Layer 7 of a small transformer language model trained on English Wikipedia (12 layers, counted from 0, width 96). Numbers have three digits each and are written without spaces.
A neuron adds its activation times its output weights to the MLP's output. To switch it off is to set its activation to zero at one token and run the rest of the model.

Output weights of the MLP neurons that the questions are about. A number n stands for (n - 500) times 0.0013.
n8: 580412676464713651583646498321420573462688646580464412514350635640546337369382401699456394447461540438408597454491438604535532440581431409553474552711431490521495417540474767789401354329396504482443368560609503403459380522524377465601529618450700551676492677428507444320592489534629604502
n12: 441441400420554517721522356480496431417506538361580542432427399550634577378470509455426488520645563430576522472479669487385481713541398636419424554394537330503459392650283488456481373698509459734424403508606411337420558444599452496475421586550517474340557385735626625405516472459656646496
n20: 622513692396542577562628618590355502591564596549449460657440359542371346580425581544499470404482574366454372375612534582472387396472594628430257529632522504479666597507528555398299405487384500589640504440529418480360540357338632436563625500626589450550548466449385592480275404461493413520
n43: 653418509550634607497579490272418486634474405570525571548442487502543468125535672467564532547423636322517514477533789592630474577534466590582524595427420631572477461569539467691353489531451477583527549532362103507391350286480703464453414530525583426588471544546558516534680515478540558694
n44: 645516407464410607513309517704552546559419438533743507379497347388348563755471451385531445344570361556365581391507481263502320598297626471453561557503525322415628588582293322446455597458487611368506404554367723478595555688536446613701587411559345441486395471373405508474337582520584305469
n67: 446302490518705568588556532386457472558550305533642427458481478432317320729700401480545540426505524529694526473412356352621580616537561483653626505684583148423474375595358523632565433493656385544405351611695460630548581388620388458354481622562462470588390403563410586459582341586520442587
n81: 437496465487256483353596511417504439545507596518610453481430627439530465075386566480742621487422516405534463439511576604392484522509392530566460596376516585553482562514574511282513568484380479484473333367359511543454525531588683469375487532479501551510467510574492502524566549487480557338
n94: 433472402656345605283408480543628503440596683546536681527482523485514617463385464539593571564430541510364476600653466587614415454718489642383526478609597582474499381525501488383482613490484556273525578576511579640497476418610547594431376591457470367668504536592443450387578467457588585606
n99: 373638424435504462427278489463543516444483326393395452435580450520392285623426540668550463433627434572589496407334479567463557515473339391381592305704709433530491493444428540527687675547617488524501315329644302641472483555471318421389337481627371574508699312521400662616504333570506588536
n109: 307530517478133420450463364385538466453474526657612642487467521685522539514412468593464481554380464561637511584361602607779663548558447486602429607588584667696571442426622560426454410373410482368627289445287585524611439518578613628511613513669461430623470547359445484453616383554489514580
n119: 506561513713395390436414410422457303571461563622533439448525344746602371504632473490552529430608495625347491587591524644482551566411564625394508298399603656390461654453419573635631512443494520545472500493530671724472499524547460565415247445547489556564435425595570699478475621624343437309
n121: 447504419464800499393493333575524317499498537418499511322563501424584525436557596336555570470593522502509388489595405450400531421521456487384512392342319443399555321598355555425386429487577542958452456402584595538491717360353394556521401431448624524406577491473439541420451568441391491328
n135: 552564425399556502488514474476333319753655547454484493626640532566561455385630439412313560636464615250457379587501691509341376560503446506375469459468589606532399487228657495290336388362448522633501543385508472512537735488582536374503400496562592528586522537607403361542567499651414454490
n144: 403400325564443611534670423379609489404513366413548747596501412676514453414638504321359505400418507547525524577576592599466486509444598600603537645606453466395582413430489364698647368682545398329400481337521573453651458542435480267557436501471464454420527502373476506421359379444512406342
n148: 433507538446528385738396460450573499368368330482557558479515508787392426484575608560422538469507437513525496282415512586368401647344378740435413476477510281524365597388347566470617602580618416569603480553541515480559586425536362442470434585675713555393392411565440513477591532618602499373
n176: 388547467478485685419488643494368541529557469535398384635465558473482454441654222435513449433495397354451406410337587525704389519407654531582453539376342640650568494451534544483345306512350385489466604534401542498515611449525659502423433536431878512408461448403514398312450550394554659590

Each question names a token from some text and the token that comes next. It shows the activations a of the neurons there, in the order above. A number n stands for (n - 500) times 0.0048.

Then comes g, the gradient of the next token's log-probability with respect to the MLP's output, scaled to length 1. A neuron's effect is roughly proportional to its activation times (output weights . g). A number n stands for (n - 500) times 0.001.

" Sa", then "um"
a: 515500513550480492508479508498477464500538725474
g: 466551383544560621566569627336530189589594528598463534436476591630564410432395598619467552659448455457472613409544652385449474681412414389401439358422511611635499230600382382507508649474555579395630515368464350289500633595380282357549574555578507504496646515565474430461392666388508523561
Which neuron, switched off, lowers the next token's probability most? n148

" Y", then "uk"
a: 516545518527509518480332488465443619482506495524
g: 503632575394379550598347614597481482632338515473498727390487665663564438614474603388507313571499640694641796383597499492520384520473527543482600593465507522617548472509565559620493485384507494503576449360263329468599525540674565557559648333478394334485609568344485501528420520689506626597
Which neuron, switched off, raises the next token's probability most? n121

" C", then "red"
a: 504520529500499495461489539521500520503483498508
g: 470373629468582320390567498552558606397389470665469594650531655382371385419516494476483657482452501485546462549776389471539575224343466236689376580434574538355599669470553428468407597404561396603572443635637458412608564456595469416544422238464493571572565514405554527516624661450493505460
Which neuron, switched off, raises the next token's probability most? n12

"aria", then "h"
a: 490519427471498507496499487492502524514467438525
g: 640504405503483429465429477577521418620558615448418503511614648563522466412242609536439512476390584493541453674392638528548560442447607488404682236593387519317796349446564535450293327357363611654503403435523444440432360606451517378600630490487500700471626440654478542506569470430371615523
Which neuron, switched off, lowers the next token's probability most? n148

"ard", then "ens"
a: 517500491467533505464484522445438478518532507528
g: 396287482694496396480494522455535391623274585641404553488336499480473375531574693527503691437486476318453644581371470488543594569628401469603323413631559591505500369518509486337616463295464421470664501542519378539316583404739567389563596443660440583637419465347560386408553446630591507430
Which neuron, switched off, raises the next token's probability most? n109

" Ang", then "ana"
a: 506501472512411441532495482589528501504516976512
g: 346386404477515522457621491455342354413515515483491593526564450500686654590524483491679588403484458345623295316488575615566490176593659468510455591293461600577644384331511427540361472500549599519683512476522410486484413390451686395628469502472415360729587404470386389381558372508557561479
Which neuron, switched off, raises the next token's probability most? n148

" Port", then "is"
a: 505486523522496492505507521540468500519500522440
g: 644290497484574556603486445510490341613606535417547505625491401580519675488450557583519667694350485565389470394544481669410538380587619629824587431538439475457532564341447439425473490401508681490614484393437445334363400352527403739517559410588535303501485328415370591396372562534380523405
Which two neurons, each switched off alone, lower its probability most, in order? n176, n20

"ulation", then " of"
a: 496502516522514578499404504489500547467438500496
g: 679481469447498689530392519378473447464533448366471483417507512495477888550316419458675649409606448619490469481520658460517408542458518582443586435617418483391588575420360470555612436664694377457505463438493447468552533294673475295593429429476310537404616317455602594420757487524560439457
Which neuron, switched off, lowers the next token's probability most? n67

"ier", then "-S"
a: 800488517471523510508702511493475525503496496490
g: 500513507484535598430610572430509539518831552526512527486579674507367417441323437597483285537609583535449499530610549593612495437646734513465397534456563484475411511634440668382400432477434630451721389559571623444435493395501347426644635580548846728505558463423498560524312410529522457574
Which neuron, switched off, lowers the next token's probability most? n8

" th", then "us"
a: 534503493479505530470535495475463498511589522472
g: 416491469609403524438454573553459580579432368507585462553533702567513217586470436530485602495607328450578662414529658432494584777522575753609632442531496460422421359405410374533555673509538386410576434454570516452381522528416528551555369559273571427556486231535479625564285601292428514494
Which two neurons, each switched off alone, lower its probability most, in order? n144, n67

"7", then " |"
a: 434492489490507517500513516439483509448514506517
g: 574519455523506658568495360490406401605410447536378470411669465540467383534534407551568459547474567594171461375361569491426430507358501567395372559434228623267373435602379699534552568561690598591522524545587574370622459459390438356552436532431342697491602455491513530455459475744603387379
Which neuron, switched off, lowers the next token's probability most? n109

" developed", then " part"
a: 494510499500491509504511528503491520476422533399
g: 570447525611647392468337539474477587306405500469624524429511448528572618452329395356582529471583521466605363536445466590518477762512497731448429400435567404288457446478506244616519449462453466540574412551501463514485450473196638442348369698567656640382329460424412444476472478397427705606
Which neuron, switched off, raises the next token's probability most? n176

" Th", then "ap"
a: 473496528516453485500472551523464718495519529432
g: 587417530560611387495499522458420489362571488413209462382415535341427353421552509551475511499377478456563392415390568446355530589509433481461346348661630350496644617499406505498449716509509735538376472693687646587546545507554515550506374735478622623417649499352404465433473787495584476496
Which neuron, switched off, lowers the next token's probability most? n121

" mat", then "hem"
a: 570505489504520504487497501621449506494457483506
g: 765529484614537515562536514428587650539702485468709671393390480635531661575411628770387633458560367439434495601403597610444626633349575456498384444541607515621485570665727534493409362415627666524528534458511558619595589474558503587569529527376472386508441645478572445431496271399457365502
Which neuron, switched off, lowers the next token's probability most? n109

"ch", then "and"
a: 541501489500548457487535509511525578515515516515
g: 556447481618520414465592349503535433605461681512597411562411457609457661566556518459487446586417638234594550516510409611552576366485536351449669384659390532560259328237440515403521488587396477537241510453701538455417643505578371553409348584622546435520579517693630607479463353454603581469
Which neuron, switched off, lowers the next token's probability most? n121

"63", then ","
a: 532509497493530541146479529500532499514476503496
g: 504431590388540375686421450269582539574463586466504507492379583417472525562661637412318415600582461284654604426494534243444651721500531515673506518558526419402462452536385509626480488471395792501313509662499344632497555461285410492453544538707475313477504428392464565495460442537452457488
Which neuron, switched off, lowers the next token's probability most? n81

" each", then " other"
a: 475574461520473548481510493516530546436485500502
g: 486331423416430367410611336506521404452529546523606513420635459428344679415480455487655532621458403608446642565405427365623628603365429657563624656632609560444527661298334684492514468599530548549595510500280433262528435537535373457552493519481322636452672496479500519506766546382465585502
Which two neurons, each switched off alone, lower its probability most, in order? n20, n135

".", then " Pro"
a: 421483467524501485489693512537572480516516499500
g: 351295355574467612738341600678385555378503482666425416614502505515699731585542475551411443493396455491326501485476508389475447655535532452500616512383695643487636473465572618434656750477439467483463501605336656676560535429707583553447653480591543519372388534477405477559482484446573612524
Which neuron, switched off, lowers the next token's probability most? n94

".", then " Ang"
a: 440503465519490478488621510536630450513508509499
g: 541551419536523719433524458505553373495607545312420276593637451587344538559524318533523545583575658376417645431443435433468404615510512601522425614554580404661473254385536408521446657314466322424551647548601477525242252427594596410423486535581348548558319540545496526544647536369549544515
Which two neurons, each switched off alone, lower its probability most, in order? n94, n121

"-S", then "to"
a: 521524472461558494487500505393509492607492498549
g: 354262397457622466504361463355436508325682470459468675525515425594352364576421527510452329610619706472486428407557461454538484602594560561329742592487421524436524718569527436390549548569528417541538582557578549431281702541542442337311504264503667583432498460445562658563491484489375497438
Which neuron, switched off, lowers the next token's probability most? n109

"ased", then " more"
a: 487683534509570366457479505527547505482483554458
g: 728318461567609470502331401530556667451535384516512517468602407408603536503391590473595541617481409325522624698319438579586289586740509548431571384394627516307347443461473354581524519607486625513569481503408495476596487592522578649521322453470476681332531518482565414531699456378484734593
Which neuron, switched off, lowers the next token's probability most? n12

" he", then " and"
a: 507596492561507550483480592506510473467496463466
g: 550481580682526443526454324432617562664586327248358458602414506471328457515593410504566844358369559506516425546399512496458428556685487653457537480580542532512646463566405614569549606491278575421217458625327486489583512412464377496310473343617460591486497477462484561570474565589480363550
Which two neurons, each switched off alone, lower its probability most, in order? n99, n67

" disc", then "overs"
a: 549531446507453555468499475482504551498847544509
g: 542624615502561460547530516543497524480482340451485721423340500349364554503641434445477517655576268539430305308410557612452359365388531635350436405556379535684384489327535533670544364661594564549543550437474414280479501523409426459537435515508380506459525696521539759575501388652684436515
Which neuron, switched off, lowers the next token's probability most? n144

"ank", then "aj"
a: 513575488480499514494498533458499457474663488499
g: 365463478541591403495587393551407415558472634389586781525492349498679919510479645559460441314438515593475476480401611652429386413631450448352386548387647489553503459318261469407510580500668491537457535565610562465518585485360632546531524365620362325557410472481498490455600505446536491444
Which two neurons, each switched off alone, lower its probability most, in order? n12, n144

";", then " M"
a: 545490476494573493469417522493435474556504486498
g: 547634499442618661456715505460564468520361443591582646475441752575496541417354505533275320350363358350770400478579457571578482580466415420621405493491491499694529606498414330434511433559258408447491506623509507501442605542490683551581490621496496536427543532509460583519573673418578298696
Which neuron, switched off, lowers the next token's probability most? n119

" A", then "am"
a: 561471508547479494496488505287470439473494494489
g: 598618547290586599654516449501376491629344457533453582409517507551587685366466376637504447444412588432532327530437624711545651334497549546230447502474579515533502405449372556393359392718741419611507474551602490416475557459434388451452451527560513336455758597526608360513599548410684481439
Which neuron, switched off, lowers the next token's probability most? n109

"gr", then "ation"
a: 518504513500579293509501472493438769244522440495
g: 392675312621478338431473416371515368343483401608489654508366422409706410414467425462494407463620415460449548509579487473478505660791527552431334418484664539568508627426654475399476607364433595466390405467554695642486405499312605453454676592437569659502519527512563624523703382384350496448
Which neuron, switched off, lowers the next token's probability most? n67

" L", then "ew"
a: 498507497480487458489493493500496570559481495514
g: 589617550669438595485370720600547337517299393581348399519660624710533356436530564371516420596471524466484464591477362531492531634504428752451543376485664405425567410444628468559286480482262453464439459565445392694552595520504537529667609539532453520500484415595581333586714487673460578502
Which neuron, switched off, lowers the next token's probability most? n135

" ", then "9"
a: 591500544494469506493608523503364481500478513475
g: 593535557539532439615466465550494420380450515475563607417544570513654417597464535465508593484382518345522462706258538415492688677679511690469320287294483555656420343682464627586462509473333493464645425765478503474478293468419266490518473524555569665469630600595467480427607564502460495508
Which neuron, switched off, lowers the next token's probability most? n8

" Euro", then "p"
a: 436478529463433505486323492494498547430478513317
g: 621620490677538441509604525411421432479370637562626564431649541592498434576303600501514562348567451578570390547424466597434375649361358553434430400629308565555542522689373272675502455498594727451415539713432556415678513536495638473571591604616454283290547448523548565586441409446442374486
Which neuron, switched off, lowers the next token's probability most? n176

"ins", then " respect"
a: 554503509477501465419495541494506499500506452481
g: 798356318583533361430526444600454457657525478498405535358649348441517413525515523530337362430578450436447496506378492468652731501362496292602483589433615377524605442600398679619541442545623513552612528537287571538517457474777651434428504511510607455381419496560430643638522540325460612414
Which neuron, switched off, lowers the next token's probability most? n81

"e", then " into"
a: 492516513522506534446489508480497685493517468496
g: 411485376499578239587768372210497467542494433528442353519325399436566315274442593513590620525370504428553544536551530603523369379611418385455613681564702634578486548474525550485471341502534436562657571685562523522446445551412498427734493524459428594423613393429565461514521440538531350651
Which neuron, switched off, lowers the next token's probability most? n43

"ivers", then "ion"
a: 551510515466523499508457570501502499451520479518
g: 470618522641645431550573413541603483456672546514463612494439571443570570538490464428497381570436598413450500249600572561421462715292568510671386748345463396552686333327393492381847470323486442582469525502460553422527491459631417500430382506477608561517583560442536571663454661599413371531
Which neuron, switched off, lowers the next token's probability most? n94

"all", then "oc"
a: 502519508486458540505626522467508464510489560444
g: 675630538671545544414505499614450556508400559458408503527390540455648506517653454604588597515548571579542468513781503666401642479467334659483463432564587468756719470421505639437544437372621569538424436480215533540541603389683438352546463547632641668491628579422446439428439482636552287451
Which neuron, switched off, lowers the next token's probability most? n94

"D", then "al"
a: 523492477467584518456499462440463521558502524503
g: 576641454463535523477696314473442458441747422476719392457443308635572446419462646558571581336328338534347457505579383450449470501722558599403570584530491435443372517581385545451378631597618511626527534480572370568468590417259599580667516634474474395595591439590633545631684400461514448619
Which neuron, switched off, lowers the next token's probability most? n109

"to", then "-p"
a: 852467735467504565821499510506483512500482533538
g: 662519478430576654610522528631568423508285457534630435615530460584504627546445490661610541580592408601388413666607509516531461735594499474286449597414391472662762543689376507593444488724526566468471596595405366545605555357420515548365528455327420553610580709475562328451406489422470626574
Which neuron, switched off, lowers the next token's probability most? n20

"P", then "e"
a: 492497503482525466510474491496488595632429487504
g: 487571345317500571448642674367441440640413533578267429372527527440614569509483322546431685590638513565756572537369496313659573551450294443451688454478530427584544510636466338495367604461598520543401424467633534471526515509656384434424499569421571488568207474490527573402470310594599481557
Which neuron, switched off, lowers the next token's probability most? n144

"er", then " R"
a: 569506468495526502495521500495508509497495479521
g: 451411435487479684572375587458605535638474479442525524341351458600711563515568457495496606502477433495597456358477398690517597531555593713540500522338588381587311433500473268485498565757184568388450509436528485406551513769373544625302319492550509504524579415447460536339572583443442537546
Which neuron, switched off, raises the next token's probability most? n8

"k", then "es"
a: 525532654456508446513511496466543486451509506496
g: 698278452296458690520543562537420339574418598451399540520450456591352232464510505568365559568520577415400535519390490448484526540571314465617584688336444492569600621538493329506331433537424514537635373479419486542325504642463533599448500424445593332615404339375459453657463233437436385544
Which neuron, switched off, lowers the next token's probability most? n20

" M", then "iam"
a: 521486547502500467500468510496492495481515500495
g: 246664439685371532551332644608632461444420524695554545510585574576438518388466350573554512603421617589587322334352644515580442498239519357642547571537423416697461274538485548490672649567440452472495446569540484430522468607623498561353381439552595472394350455483514442526498541475685666476
Which neuron, switched off, raises the next token's probability most? n20